Layer 8 of a small transformer language model trained on English Wikipedia (12 layers, counted from 0, width 128).
A neuron adds its activation times its output weights to the MLP's output. To switch it off is to set its activation to zero at one token and run the rest of the model.

Output weights of the MLP neurons that the questions are about. A number n stands for (n - 500) times 0.00077.
n62: 471,365,598,438,358,431,308,565,559,543,431,497,472,479,391,553,375,294,496,434,238,432,486,408,503,496,386,516,583,676,570,433,437,447,551,531,483,423,121,577,615,416,450,434,431,630,483,625,330,318,401,291,609,551,387,373,432,580,476,490,708,451,547,731,507,653,530,297,708,561,671,514,588,497,409,533,464,426,402,545,617,553,337,301,389,650,667,361,427,493,649,529,407,399,452,450,798,530,473,510,532,605,452,493,410,436,388,740,464,460,442,857,475,536,573,587,510,493,497,619,511,304,354,621,480,364,579,433
n133: 559,594,662,452,525,402,433,622,717,591,446,567,825,646,596,262,523,518,558,464,428,445,684,481,633,398,449,619,455,639,558,222,482,496,420,478,398,717,160,464,707,401,74,668,630,442,466,465,823,524,493,795,517,434,366,719,272,395,414,586,586,546,504,504,362,374,602,607,460,263,613,519,287,540,568,435,516,465,336,507,492,511,447,477,621,613,475,554,595,467,496,341,395,614,684,582,644,467,402,595,412,597,585,620,443,402,423,580,430,602,467,617,418,475,523,492,370,354,468,623,651,508,615,604,565,630,435,298
n135: 539,472,353,436,218,516,372,340,725,453,647,258,592,341,469,504,485,380,379,677,446,389,437,704,580,496,548,447,737,733,485,747,518,515,580,452,364,493,645,551,561,611,713,238,438,464,606,640,672,472,399,525,349,437,723,647,678,248,538,663,547,574,456,423,456,656,423,399,460,399,602,415,700,496,532,453,500,542,418,500,345,522,578,315,529,426,590,449,325,540,567,300,483,366,496,378,431,507,515,475,596,632,690,579,314,222,704,644,426,492,582,328,329,486,519,625,638,396,701,356,364,269,627,361,358,500,541,416
n151: 608,619,597,568,500,504,536,603,382,628,630,741,545,167,672,364,468,636,471,496,566,488,592,488,400,631,504,545,400,514,573,363,643,594,656,333,321,519,517,260,439,488,496,454,625,481,452,629,488,396,515,438,537,320,410,236,378,465,436,850,625,482,398,280,424,311,445,561,156,500,531,730,788,387,717,535,258,605,382,696,534,748,640,465,508,500,580,673,386,383,454,509,604,569,448,425,342,438,325,740,374,326,405,604,419,656,539,478,402,400,337,509,515,868,387,253,591,359,583,482,449,627,585,389,589,556,291,474
n219: 376,585,369,707,344,469,550,578,611,259,676,397,428,154,670,22,597,375,526,516,524,566,657,411,492,305,504,453,358,476,340,472,676,440,316,504,565,472,340,375,468,602,643,694,470,496,316,405,595,504,372,580,535,516,445,491,373,589,483,270,452,522,459,453,295,825,301,361,301,620,383,432,291,613,597,705,362,714,646,562,663,484,563,573,658,565,385,337,522,135,544,708,561,432,345,652,680,319,367,465,399,569,479,567,420,540,680,589,535,722,422,486,364,595,550,290,457,567,165,697,575,469,496,584,524,438,523,299
n250: 577,356,588,745,578,600,536,480,549,446,699,578,573,410,553,586,757,327,545,584,393,559,517,215,412,431,290,634,647,241,645,690,378,638,394,366,345,458,458,427,572,562,600,538,536,324,500,447,410,441,809,424,515,282,646,526,535,654,559,436,629,676,227,532,738,450,438,428,622,637,458,386,699,488,441,519,368,381,628,484,592,692,635,354,421,624,424,542,429,667,676,344,652,665,440,537,443,185,462,507,851,606,527,604,460,446,238,268,567,562,555,527,716,504,208,560,485,557,366,348,605,601,630,570,562,660,686,426
n272: 190,400,322,424,583,472,557,390,511,559,260,420,445,634,516,441,597,723,381,463,581,659,343,500,397,538,421,482,532,849,589,538,459,567,631,740,743,589,853,489,493,617,307,757,504,519,593,444,565,564,441,467,354,301,543,508,511,657,634,650,288,405,345,586,306,489,429,383,618,581,396,323,507,564,325,474,604,604,383,607,289,455,482,463,548,488,602,485,524,594,277,382,431,488,469,728,493,552,682,644,539,475,549,408,395,765,353,500,583,416,348,491,800,291,515,554,583,526,568,325,537,249,404,610,452,381,289,746
n299: 659,706,467,454,398,406,527,669,364,545,331,672,659,456,389,508,128,515,669,422,493,267,382,373,530,407,363,656,593,509,706,443,537,289,500,554,538,692,351,354,589,454,342,511,521,493,473,528,438,561,351,571,525,451,522,609,527,530,442,523,524,431,481,650,357,594,481,348,496,409,440,623,676,451,290,312,641,711,795,624,882,312,419,374,382,423,596,600,652,542,717,702,884,409,441,686,619,669,523,456,413,471,351,395,445,602,462,648,449,305,650,565,873,504,422,238,482,640,507,412,599,426,481,360,376,489,447,428
n301: 326,507,275,467,559,469,702,500,486,375,800,395,451,489,455,500,519,454,641,546,582,511,527,545,309,608,392,417,483,693,769,518,404,594,731,536,468,361,425,461,654,507,266,300,392,504,548,626,362,336,465,415,445,525,445,452,391,611,684,422,573,353,601,545,430,578,597,290,582,488,411,557,723,461,484,571,542,521,357,467,562,464,580,404,461,408,388,553,484,583,647,301,318,526,437,251,666,742,347,762,481,469,569,408,366,582,576,318,517,392,566,861,847,461,652,248,625,378,459,363,594,461,475,480,646,583,709,527
n359: 415,434,413,488,543,552,603,525,433,432,394,697,335,491,318,551,718,620,745,787,352,569,561,398,520,821,723,609,477,278,500,419,408,338,619,274,443,516,292,324,464,504,487,646,485,496,454,513,627,488,572,596,504,386,512,285,533,665,699,621,193,437,618,673,269,360,601,678,694,458,726,560,524,460,178,416,401,636,539,347,570,564,524,605,370,573,287,595,575,439,627,584,407,285,417,435,396,327,645,372,462,638,721,600,215,601,443,342,356,522,422,472,831,472,634,559,445,543,313,576,707,482,376,848,339,722,671,323
n399: 459,444,525,592,666,454,432,591,240,477,464,719,574,223,706,566,541,663,254,457,399,631,437,842,515,596,425,368,455,603,407,638,655,904,600,448,437,574,577,407,427,539,715,512,264,566,463,308,831,560,709,473,507,307,508,413,207,523,468,451,332,554,555,578,711,620,382,270,368,473,582,574,458,606,560,539,734,583,335,307,615,613,740,504,561,500,531,500,381,516,470,376,509,655,500,471,454,414,512,670,770,522,349,508,537,414,694,491,621,302,364,383,683,419,350,476,735,332,398,526,530,751,392,441,660,477,511,448
n417: 371,681,465,455,633,469,418,408,432,489,391,334,473,542,546,588,85,688,562,313,543,669,406,435,349,272,317,528,521,478,677,526,713,515,320,433,387,652,608,410,436,463,379,571,483,500,583,268,670,413,475,615,430,493,472,593,522,569,481,541,480,377,720,679,351,330,347,778,385,612,427,504,620,449,599,630,422,542,447,392,421,619,450,598,888,508,557,676,350,474,666,273,584,473,485,632,565,522,652,493,492,420,526,654,394,489,555,370,570,422,222,608,432,521,485,289,475,514,454,480,468,255,317,490,438,324,534,396
n447: 792,655,684,558,471,414,558,538,198,485,132,155,409,703,448,711,441,444,492,265,534,550,500,508,746,589,697,307,482,699,463,648,575,353,504,515,579,357,616,519,552,557,516,519,532,429,563,448,523,475,552,627,334,561,489,534,550,474,752,484,577,383,690,378,639,388,564,452,479,414,553,456,478,708,319,594,552,217,356,465,652,369,474,561,781,577,604,511,582,466,570,236,587,437,629,561,571,410,583,649,468,364,446,558,614,462,553,613,511,605,96,613,91,541,598,508,555,493,645,323,574,496,403,536,406,504,354,482
n455: 349,434,623,483,387,592,571,739,769,814,444,660,496,303,598,530,643,283,427,284,528,459,687,675,424,468,602,508,600,650,331,545,476,611,304,405,573,343,451,488,341,223,461,850,386,556,416,789,537,380,396,516,415,524,484,631,787,553,562,504,530,537,390,589,675,661,350,579,624,449,500,624,555,423,456,637,435,418,488,222,452,593,492,584,504,318,409,504,368,443,324,708,720,568,500,465,544,448,536,738,517,435,397,366,571,245,295,224,449,474,479,793,697,281,697,429,563,298,566,504,297,619,648,711,343,504,595,771
n458: 706,622,419,518,589,408,533,446,251,486,423,608,679,291,437,590,581,444,557,458,690,464,435,388,441,437,546,415,480,653,661,372,581,463,527,767,518,440,566,627,285,614,740,583,547,648,423,462,446,483,458,405,666,357,394,524,396,599,573,687,432,694,454,259,642,187,333,517,454,889,472,493,390,603,566,535,519,633,666,609,616,535,435,532,282,368,601,476,404,450,699,539,406,544,386,587,549,433,666,452,489,490,353,515,529,606,410,361,606,568,471,638,51,563,581,702,678,535,531,709,620,542,525,463,454,343,513,355
n509: 544,474,304,307,548,383,543,398,534,439,580,621,731,528,597,215,512,347,734,382,248,332,521,309,576,349,721,411,449,472,450,585,653,407,357,288,485,492,403,665,670,465,243,360,340,557,436,328,72,360,420,618,397,539,530,423,512,369,520,500,496,542,449,407,267,588,488,239,487,531,300,199,414,558,546,485,397,467,564,536,584,420,631,472,187,554,621,413,592,512,513,504,558,391,624,479,481,408,527,630,573,496,492,432,596,234,699,464,548,740,579,695,550,523,492,404,687,560,485,464,366,738,618,661,173,519,515,541

Each question names a token from some text and the token that comes next. It shows the activations a of the neurons there, in the order above. A number n stands for (n - 500) times 0.016.

Then comes g, the gradient of the next token's log-probability with respect to the MLP's output, scaled to length 1. A neuron's effect is roughly proportional to its activation times (output weights . g). A number n stands for (n - 500) times 0.0007.

"B", then "ol"
a: 474,498,562,485,401,311,501,487,306,486,504,485,581,645,516,501
g: 787,341,738,658,320,365,620,602,465,423,378,574,434,446,545,523,470,416,513,670,470,683,732,499,474,336,529,379,412,489,384,526,308,391,343,513,476,729,368,700,289,489,632,450,523,464,509,436,461,315,420,577,417,782,521,596,748,791,449,656,433,525,385,550,658,419,730,514,664,419,576,592,331,461,442,567,433,371,547,365,309,415,399,525,615,362,674,259,618,374,539,335,485,331,422,607,691,488,513,543,549,598,447,492,396,604,583,420,421,260,261,348,497,419,455,417,417,374,520,462,454,603,360,489,846,416,346,404
Which two neurons, each switched off alone, lower its probability most, in order? n301, n447

"|", then " "
a: 514,493,529,500,493,492,497,37,523,495,497,471,488,526,511,499
g: 303,403,345,702,681,571,645,572,545,484,235,742,368,603,457,440,547,764,464,457,478,483,427,444,350,418,617,454,378,490,577,571,403,599,603,231,694,349,505,613,403,650,459,429,289,455,546,602,563,540,379,555,640,485,505,662,645,583,300,400,512,301,802,423,578,546,447,523,374,360,324,616,234,400,79,584,441,378,541,557,381,462,551,309,442,631,501,643,511,572,372,585,482,645,510,409,396,425,555,590,556,753,404,505,417,303,445,409,645,638,390,433,645,243,518,348,405,537,571,543,390,440,494,575,744,361,427,538
Which neuron, switched off, lowers the next token's probability most? n299

"he", then "y"
a: 423,501,487,508,483,527,455,509,499,478,583,498,493,500,852,500
g: 583,478,464,214,197,553,654,569,455,636,544,412,596,444,393,395,414,440,775,283,521,416,639,400,496,357,341,353,351,465,463,521,372,611,418,587,468,443,399,461,745,491,565,451,455,641,625,736,423,577,376,483,657,752,307,601,168,619,319,619,574,420,657,654,505,439,712,711,454,445,298,419,365,584,467,621,635,620,596,484,451,349,615,475,484,435,549,492,231,456,463,545,434,428,707,480,588,621,562,594,644,361,248,553,668,357,481,267,490,422,554,441,419,483,434,331,388,550,585,672,645,365,535,475,645,669,556,308
Which two neurons, each switched off alone, lower its probability most, in order? n458, n272

" |", then " A"
a: 519,460,498,494,492,544,502,481,513,496,501,455,497,461,473,519
g: 701,694,407,416,497,418,485,560,502,652,339,585,378,307,600,718,569,537,680,563,326,410,417,431,474,458,660,631,734,424,681,395,350,325,645,631,767,486,674,378,282,402,612,508,681,619,513,667,370,274,457,434,461,512,619,368,505,463,513,300,586,467,458,784,392,495,712,454,436,369,721,371,369,607,528,567,262,579,572,596,587,446,603,442,449,472,304,500,603,453,400,706,686,382,511,534,315,676,655,545,464,479,387,539,352,560,619,409,599,358,349,464,625,685,695,648,367,577,278,489,765,629,556,482,516,409,570,488
Which two neurons, each switched off alone, lower its probability most, in order? n133, n417

"5", then "*"
a: 499,497,487,505,518,500,507,506,505,410,494,498,486,490,488,439
g: 287,351,366,414,397,438,401,326,494,427,453,421,391,523,361,366,309,487,584,547,408,710,482,623,476,363,745,486,727,509,479,445,469,587,459,745,267,378,715,505,449,327,563,515,538,259,612,579,520,456,719,543,632,555,464,723,454,486,314,561,440,422,378,431,447,649,554,449,301,600,618,489,277,747,487,460,609,435,614,387,695,747,493,316,637,593,447,630,421,466,578,600,516,463,627,331,590,675,530,702,407,363,376,386,717,492,735,519,458,412,661,497,412,414,512,453,379,321,293,659,679,633,668,221,620,447,532,418
Which two neurons, each switched off alone, lower its probability most, in order? n359, n509

" t", then "ons"
a: 480,454,491,700,344,495,519,514,504,794,512,495,537,492,515,505
g: 430,289,443,585,577,542,609,532,658,655,611,727,428,460,345,582,477,718,656,340,508,418,608,565,438,480,465,668,413,585,559,372,533,293,720,432,532,488,623,563,557,521,527,670,732,552,262,569,534,319,253,376,457,460,491,380,321,769,554,647,382,360,520,421,436,531,507,733,503,256,456,745,365,327,344,674,664,523,602,580,257,524,562,354,538,460,520,532,619,441,657,514,659,571,388,521,351,653,287,376,316,297,614,522,528,662,354,443,256,391,477,730,643,380,419,418,331,446,629,339,490,624,515,487,411,467,676,438
Which two neurons, each switched off alone, lower its probability most, in order? n359, n151

"re", then "p"
a: 514,499,514,492,489,546,472,506,505,505,520,501,508,504,609,495
g: 495,623,485,718,277,402,326,383,594,335,396,534,707,533,165,550,550,463,399,268,617,653,550,344,390,607,729,546,389,379,319,421,503,474,542,713,558,424,405,425,651,623,363,608,352,610,475,599,456,414,650,412,603,305,511,491,552,612,774,576,502,437,533,548,709,551,363,408,442,650,682,658,375,540,430,723,652,633,425,393,414,554,615,435,627,585,526,656,356,427,489,652,488,439,566,421,677,552,580,358,512,661,378,478,227,454,415,638,486,560,480,498,374,263,343,576,571,338,676,481,358,543,428,734,716,512,443,787
Which neuron, switched off, lowers the next token's probability most? n458

" ", then "4"
a: 500,463,511,501,517,484,500,514,465,498,499,528,722,501,503,521
g: 318,158,559,435,495,686,587,570,201,451,526,560,345,489,292,573,362,396,641,398,603,639,306,181,709,445,587,367,230,596,488,476,632,381,683,501,437,267,437,400,347,647,587,628,432,415,711,370,644,486,345,506,470,412,582,587,368,411,603,557,421,577,420,501,546,587,748,541,568,438,537,643,615,386,556,345,353,339,519,507,552,566,502,696,393,485,429,434,491,361,293,411,512,562,453,300,349,586,469,535,748,441,348,430,597,410,311,524,288,485,455,514,484,655,681,446,513,718,338,383,431,358,458,455,439,467,261,661
Which neuron, switched off, lowers the next token's probability most? n447

"ise", then " included"
a: 485,498,478,513,317,504,490,493,488,517,501,511,462,507,499,336
g: 559,594,438,653,477,376,476,404,274,503,578,238,683,482,484,409,732,548,468,831,530,693,311,690,698,873,538,582,529,442,542,605,595,509,444,464,625,525,577,741,486,495,544,312,355,302,448,622,424,95,716,439,673,658,501,450,571,274,566,390,645,376,469,648,520,368,449,714,435,432,566,452,440,311,541,544,498,393,324,820,604,561,457,650,428,380,659,554,392,237,718,326,595,523,462,555,527,485,432,519,371,482,401,550,470,502,626,479,494,606,475,457,538,486,364,417,423,567,642,566,447,455,384,485,512,365,622,493
Which neuron, switched off, lowers the next token's probability most? n219

" A", then "v"
a: 566,494,546,496,500,499,470,508,490,511,485,496,451,498,487,521
g: 477,398,526,525,551,605,556,466,593,418,583,803,607,402,680,469,623,423,424,431,486,487,635,590,626,604,533,353,466,620,574,437,444,711,575,339,180,691,566,475,521,552,540,620,606,548,535,457,515,635,555,768,321,406,242,675,666,656,552,702,619,575,538,633,535,368,397,337,394,276,690,427,570,496,631,227,195,618,463,452,640,674,533,594,413,589,500,664,532,435,367,275,563,387,517,471,572,270,344,497,470,392,654,701,464,534,373,385,622,651,466,453,460,294,442,385,697,480,535,641,500,703,632,419,482,592,214,373
Which neuron, switched off, lowers the next token's probability most? n135

",", then " T"
a: 718,500,497,491,506,503,496,501,496,498,461,493,512,520,533,611
g: 347,576,484,454,606,438,494,422,618,355,574,655,621,834,566,517,394,263,385,198,441,573,572,391,349,344,549,641,451,707,493,340,371,500,546,478,453,552,570,558,563,379,511,420,443,264,506,588,200,479,535,169,494,640,542,626,537,577,481,712,421,419,614,493,398,346,610,432,485,416,703,546,406,388,621,418,431,392,521,737,460,675,549,604,475,497,563,663,166,553,622,589,408,603,513,471,754,379,371,572,483,567,727,730,674,615,436,626,554,425,585,534,618,610,663,728,590,450,310,413,381,708,411,490,462,347,344,492
Which neuron, switched off, lowers the next token's probability most? n62

" season", then " with"
a: 516,552,493,505,466,501,482,527,485,521,523,495,496,497,523,493
g: 640,527,354,541,554,688,472,398,386,312,565,352,554,638,341,468,196,674,371,748,524,573,376,596,644,637,491,595,593,407,589,427,475,489,368,408,618,533,692,612,505,343,558,667,567,340,457,550,342,343,656,486,472,678,472,349,603,632,654,562,114,609,571,256,431,430,395,771,412,459,304,710,532,589,576,453,753,308,588,402,397,389,695,491,453,369,401,509,457,429,426,666,486,601,515,636,416,434,684,499,443,601,644,447,402,511,522,272,460,446,566,651,631,596,627,652,284,611,460,258,593,582,496,643,355,500,648,443
Which neuron, switched off, raises the next token's probability most? n133

" |", then " W"
a: 500,485,612,494,501,509,504,388,510,497,500,492,498,467,499,484
g: 613,560,546,559,594,518,443,419,500,460,677,318,458,555,379,545,424,554,653,541,446,597,548,465,234,418,466,378,479,473,496,506,501,405,360,829,542,254,498,575,733,466,535,530,740,617,755,471,476,661,527,390,417,383,560,501,342,605,385,631,647,492,199,668,450,625,615,337,453,384,703,558,578,600,784,446,436,695,405,347,591,456,541,511,595,702,578,571,431,591,476,615,458,123,484,459,552,650,584,616,567,654,559,329,652,604,731,510,296,530,540,418,559,740,273,797,491,515,305,501,466,382,355,424,368,409,536,589
Which neuron, switched off, lowers the next token's probability most? n135

" m", then "er"
a: 565,506,505,503,477,496,484,511,437,490,497,502,513,514,515,495
g: 517,337,543,373,614,363,507,689,624,380,315,581,349,421,288,419,783,309,476,431,527,468,371,465,450,551,335,465,763,590,632,381,317,776,516,638,404,299,387,315,341,469,552,528,721,518,528,596,555,618,654,669,297,423,280,576,475,262,455,304,605,539,642,549,815,530,556,707,530,420,548,526,420,718,557,669,468,518,754,542,445,505,462,368,322,577,593,655,504,512,403,503,420,355,377,441,308,723,461,449,415,481,636,615,590,296,303,550,548,404,509,426,513,560,470,423,602,465,392,469,576,442,501,529,397,246,408,726
Which neuron, switched off, lowers the next token's probability most? n62

" ", then " |"
a: 495,432,495,502,496,503,495,534,500,509,514,396,566,599,498,488
g: 614,417,702,451,455,519,426,641,557,603,512,516,780,473,384,466,535,678,542,677,787,620,673,617,391,914,511,408,714,686,419,476,477,466,537,528,234,757,241,496,582,601,728,407,600,420,574,400,292,569,408,535,477,481,584,324,406,723,613,383,528,550,627,417,316,540,533,434,468,259,571,320,371,392,563,549,618,492,672,518,467,284,533,538,623,425,583,601,573,415,419,511,215,466,532,301,459,572,530,584,434,274,624,556,517,732,490,489,398,492,559,651,515,570,513,534,489,640,376,492,418,672,691,464,624,510,476,770
Which neuron, switched off, lowers the next token's probability most? n417

"C", then "H"
a: 517,500,500,494,487,500,512,467,474,511,498,596,503,447,510,511
g: 375,525,325,540,635,564,504,551,512,621,468,285,359,626,646,648,654,755,433,423,518,566,651,396,512,362,605,590,523,578,517,668,317,365,471,656,617,434,421,358,204,336,510,449,406,529,552,543,681,232,393,503,421,751,393,492,574,592,608,503,369,529,531,727,323,355,621,287,401,604,589,540,277,165,567,517,607,550,457,605,605,539,666,473,574,476,489,425,552,838,464,547,646,297,342,318,553,575,354,513,362,584,299,354,412,508,664,584,390,660,347,429,698,656,478,458,417,555,302,721,608,459,539,558,667,476,492,554
Which neuron, switched off, lowers the next token's probability most? n417

" L", then "ock"
a: 524,513,514,317,476,493,509,554,497,502,493,501,501,509,513,524
g: 493,284,538,641,367,471,514,581,568,609,519,450,336,508,487,601,451,507,472,530,464,596,205,579,387,563,557,717,623,686,517,715,669,391,453,620,570,453,663,527,390,694,688,437,501,403,679,649,323,447,415,189,515,571,456,420,432,370,331,682,471,466,210,431,526,300,467,656,590,581,207,410,429,622,653,425,621,80,570,418,539,531,382,620,740,571,618,262,498,463,400,388,511,359,644,424,486,458,550,391,544,763,697,433,439,734,404,519,251,463,517,491,433,387,397,550,634,563,542,379,526,529,359,516,609,471,414,373
Which neuron, switched off, lowers the next token's probability most? n151

" G", then "P"
a: 505,504,496,508,497,530,413,454,493,499,495,498,489,522,490,502
g: 165,557,348,502,464,472,491,474,594,573,550,445,535,360,478,535,665,518,252,430,579,629,564,477,678,342,517,440,605,422,611,280,320,512,174,532,590,601,630,343,724,498,633,794,312,436,511,320,392,418,656,378,539,618,444,577,470,740,446,570,430,388,496,305,528,419,499,530,531,676,522,531,468,419,593,509,557,526,452,579,569,510,640,316,481,492,678,554,542,374,755,648,674,453,670,670,567,506,610,435,569,894,468,488,514,483,499,592,423,510,276,325,537,552,475,497,576,444,649,256,326,236,522,306,724,406,419,320
Which neuron, switched off, raises the next token's probability most? n272

"ach", then " Mar"
a: 520,520,496,501,545,497,313,516,503,501,501,491,497,474,504,500
g: 598,745,367,514,430,286,317,407,614,604,678,390,559,517,580,640,540,348,623,765,433,504,551,603,579,357,633,484,248,517,274,496,664,381,568,474,290,334,285,583,569,373,549,424,390,612,550,403,374,395,481,576,566,454,462,437,546,322,448,618,609,384,346,477,760,344,564,648,616,615,638,276,532,570,471,368,468,609,540,569,483,614,439,823,509,410,423,552,506,547,402,474,500,668,566,400,407,549,517,742,506,654,494,689,421,305,316,251,452,496,612,363,443,457,524,430,581,215,584,596,347,520,700,644,448,624,775,281
Which neuron, switched off, lowers the next token's probability most? n272

"al", then " Can"
a: 495,510,498,499,507,409,494,473,488,506,497,482,503,500,472,501
g: 435,330,441,226,368,400,447,543,503,419,431,430,427,534,444,430,300,526,559,342,467,451,506,410,458,549,406,630,628,515,490,483,438,475,472,396,436,510,414,312,323,268,443,582,230,524,706,356,701,369,458,454,473,650,468,363,632,424,570,591,347,581,478,640,539,474,517,338,385,554,620,379,400,408,466,265,407,717,348,358,623,850,474,706,537,386,403,551,438,525,340,401,425,569,674,606,400,546,411,389,120,585,591,499,577,436,555,589,532,787,513,435,543,561,562,468,714,348,725,412,335,558,351,272,319,423,149,477
Which neuron, switched off, lowers the next token's probability most? n250

")", then " where"
a: 493,499,504,527,473,464,498,487,500,498,142,479,499,500,519,477
g: 565,395,644,430,472,503,477,521,473,451,412,567,492,549,640,434,700,392,464,600,543,590,624,377,527,356,475,471,410,402,589,524,717,481,235,472,569,550,465,360,603,190,465,738,473,515,411,432,582,401,513,643,270,545,434,320,468,756,478,490,374,719,533,688,595,498,406,551,498,602,546,445,702,437,711,579,646,648,345,498,475,287,526,345,409,585,571,383,479,581,526,505,563,311,349,470,179,548,644,114,557,706,531,687,417,418,251,420,495,481,576,757,416,505,508,231,473,607,724,321,485,514,344,391,374,749,460,416
Which neuron, switched off, lowers the next token's probability most? n399

" ", then "2"
a: 502,494,505,507,499,497,469,535,579,484,500,496,615,503,462,527
g: 365,481,639,562,379,385,515,454,404,650,615,391,444,639,546,521,245,459,682,653,710,639,415,635,241,533,630,325,582,364,449,437,402,765,815,592,286,597,600,346,519,495,252,548,255,472,426,528,442,648,540,474,543,579,420,501,540,516,561,431,250,216,504,715,408,500,467,468,252,546,511,583,419,489,572,163,363,696,579,622,505,440,475,542,383,517,520,443,533,257,386,414,361,635,636,405,553,416,586,449,600,722,492,487,404,563,374,557,546,392,514,564,519,828,466,535,729,522,417,437,374,389,323,526,614,607,313,528
Which neuron, switched off, lowers the next token's probability most? n301

"|", then " N"
a: 503,461,550,481,489,506,458,486,635,497,503,495,496,483,502,506
g: 453,349,477,523,533,407,442,465,442,391,421,582,428,625,436,579,417,725,520,251,537,484,67,466,331,562,272,298,687,560,653,577,589,334,283,482,693,616,399,415,391,620,424,463,641,529,537,397,534,357,371,396,534,328,348,569,482,274,439,382,660,503,624,890,608,632,614,448,247,564,570,301,612,837,478,558,448,384,412,474,393,598,425,516,597,575,643,241,630,530,619,716,422,523,634,294,373,708,562,423,549,396,526,421,577,329,528,528,503,528,522,529,535,543,606,316,367,465,599,446,392,496,424,544,490,639,612,462
Which neuron, switched off, lowers the next token's probability most? n301

"E", then "L"
a: 527,496,475,423,494,499,493,502,525,527,507,559,510,503,505,482
g: 702,428,592,347,622,529,541,353,624,431,524,436,492,513,440,381,360,376,376,778,563,421,458,486,593,658,381,555,484,404,278,531,519,546,522,683,317,432,301,845,530,483,553,567,422,446,441,530,812,441,532,718,336,356,466,555,312,747,446,429,503,622,433,606,449,398,678,547,241,557,639,621,633,368,557,648,482,417,680,208,592,307,545,510,544,566,504,463,342,696,337,514,445,476,559,555,561,334,628,791,535,973,532,433,315,534,688,630,374,453,556,405,544,539,458,567,546,611,472,611,430,601,563,455,474,496,534,417
Which neuron, switched off, lowers the next token's probability most? n151

"ear", then "s"
a: 501,526,508,498,415,416,498,445,521,501,500,498,512,523,509,515
g: 422,338,443,536,321,528,359,493,467,647,560,541,306,512,509,482,450,598,662,294,589,570,641,430,582,408,414,558,645,419,499,563,652,550,497,540,447,567,615,452,534,376,486,329,272,670,593,394,708,633,669,294,308,688,247,493,324,626,520,568,543,669,340,304,602,580,523,657,450,659,351,385,400,333,407,291,686,420,414,551,522,417,717,397,361,432,282,608,294,596,568,662,528,370,390,431,613,371,497,525,569,486,532,191,151,411,416,715,509,535,424,302,691,554,488,479,412,470,322,525,449,597,442,662,754,424,341,586
Which neuron, switched off, raises the next token's probability most? n250

" D", then "ec"
a: 514,496,500,498,499,500,512,523,348,496,490,496,498,512,517,508
g: 344,224,585,539,437,685,532,346,322,532,511,663,677,768,586,396,609,481,550,319,540,599,565,524,672,697,394,561,461,604,570,376,376,395,563,547,370,283,513,356,457,477,500,866,486,626,569,598,470,607,586,444,620,349,546,729,432,400,543,613,676,240,707,760,409,520,563,620,459,291,574,620,548,393,502,416,711,589,532,473,571,571,539,669,416,553,373,684,671,440,449,390,451,626,641,635,375,420,456,309,574,575,430,610,583,491,673,524,564,497,463,661,516,572,312,660,542,784,506,275,473,182,608,581,518,526,580,380
Which neuron, switched off, lowers the next token's probability most? n301

"-", then "B"
a: 614,402,489,522,492,503,416,500,510,525,541,476,611,490,494,490
g: 300,672,590,393,322,434,572,598,529,683,532,550,513,430,557,490,490,620,479,483,390,327,205,419,498,400,583,270,595,366,634,358,440,354,648,616,566,488,428,623,529,196,541,391,373,504,361,495,653,597,608,454,576,575,443,273,672,324,521,398,571,532,581,185,555,587,380,668,507,518,575,348,586,307,455,418,604,645,527,549,225,607,550,701,511,672,565,549,462,624,535,737,365,315,582,340,340,658,514,586,585,256,254,560,338,652,530,444,482,700,562,348,556,530,560,618,697,353,501,585,606,357,690,578,362,451,498,736
Which neuron, switched off, raises the next token's probability most? n447

".\n\n", then "=="
a: 496,509,501,487,518,500,498,491,556,491,492,497,494,500,502,594
g: 602,467,522,483,628,552,464,355,505,505,417,311,344,565,500,511,345,341,431,332,614,454,720,583,670,513,540,241,565,568,556,542,575,413,576,386,449,597,608,439,412,558,556,466,605,362,495,523,529,643,417,444,357,386,470,500,527,504,194,676,440,374,303,317,403,605,608,513,513,591,482,460,393,343,577,819,516,499,697,275,439,409,581,400,280,797,418,484,498,625,602,525,360,477,441,679,327,569,641,218,663,698,272,797,496,528,319,505,719,458,291,536,597,533,411,246,560,525,425,592,443,495,444,455,581,392,143,601
Which neuron, switched off, raises the next token's probability most? n301

"ive", then " def"
a: 495,591,510,517,312,501,515,509,501,491,496,497,492,486,580,520
g: 579,555,634,550,565,548,472,571,968,439,479,652,508,381,491,356,359,555,398,731,561,590,235,516,446,492,531,610,606,486,468,416,294,668,598,495,375,383,453,200,521,468,500,490,569,410,366,389,537,477,523,491,584,449,347,646,563,506,368,587,744,263,573,365,379,419,430,402,526,610,603,349,457,658,466,318,663,382,622,219,728,640,459,641,255,412,616,565,455,598,525,244,481,560,401,480,329,568,329,509,449,643,424,369,396,614,455,660,400,430,507,538,588,522,260,607,586,515,631,509,415,633,376,399,425,495,104,541
Which neuron, switched off, lowers the next token's probability most? n219

"or", then "ad"
a: 518,871,516,425,510,443,480,489,500,501,473,508,494,491,499,499
g: 301,330,490,234,692,490,450,416,415,740,392,707,300,532,574,298,505,440,477,410,254,516,452,423,601,520,629,411,691,488,642,519,757,599,450,382,419,571,519,498,539,513,317,604,728,548,283,366,552,685,406,504,597,601,625,518,522,716,485,361,420,709,437,412,299,433,451,556,428,306,537,446,598,522,649,710,568,475,602,519,398,746,350,577,438,441,579,469,725,493,686,369,739,641,636,664,567,531,303,309,647,658,590,478,360,353,446,626,364,406,572,440,672,555,591,603,597,660,456,515,322,321,486,702,525,696,499,545
Which neuron, switched off, lowers the next token's probability most? n133

" ", then "0"
a: 514,498,503,503,495,497,504,524,516,499,491,415,556,502,519,492
g: 688,420,560,632,576,331,297,437,641,739,643,522,173,495,308,477,403,637,499,594,355,375,568,639,421,191,676,600,572,339,303,358,423,597,311,804,586,568,804,614,557,449,615,480,122,517,510,472,234,573,486,420,574,266,407,517,579,446,583,279,453,312,404,355,473,475,541,565,329,474,432,447,283,489,540,419,565,416,261,587,578,736,354,580,516,493,359,590,357,322,518,465,494,514,539,497,406,357,503,473,457,379,398,464,529,655,601,485,597,492,521,509,376,506,661,471,559,493,421,340,564,492,267,570,617,570,488,579
Which neuron, switched off, raises the next token's probability most? n299

" Q", then "M"
a: 535,492,490,444,501,483,504,498,522,496,498,499,497,532,497,498
g: 333,563,531,633,628,499,542,670,384,465,568,585,597,376,424,529,491,451,605,636,694,493,478,483,374,409,577,533,330,665,452,394,614,582,485,425,560,528,481,473,495,380,593,501,236,766,589,596,618,487,323,602,678,661,355,504,583,478,494,627,618,295,233,541,571,439,520,298,775,584,793,492,523,632,619,401,629,765,741,425,493,558,545,389,625,317,399,505,758,456,590,400,711,445,588,650,419,420,543,543,493,463,644,569,616,583,546,561,364,708,517,314,477,564,359,328,362,168,657,588,254,237,579,546,594,384,627,425
Which neuron, switched off, raises the next token's probability most? n151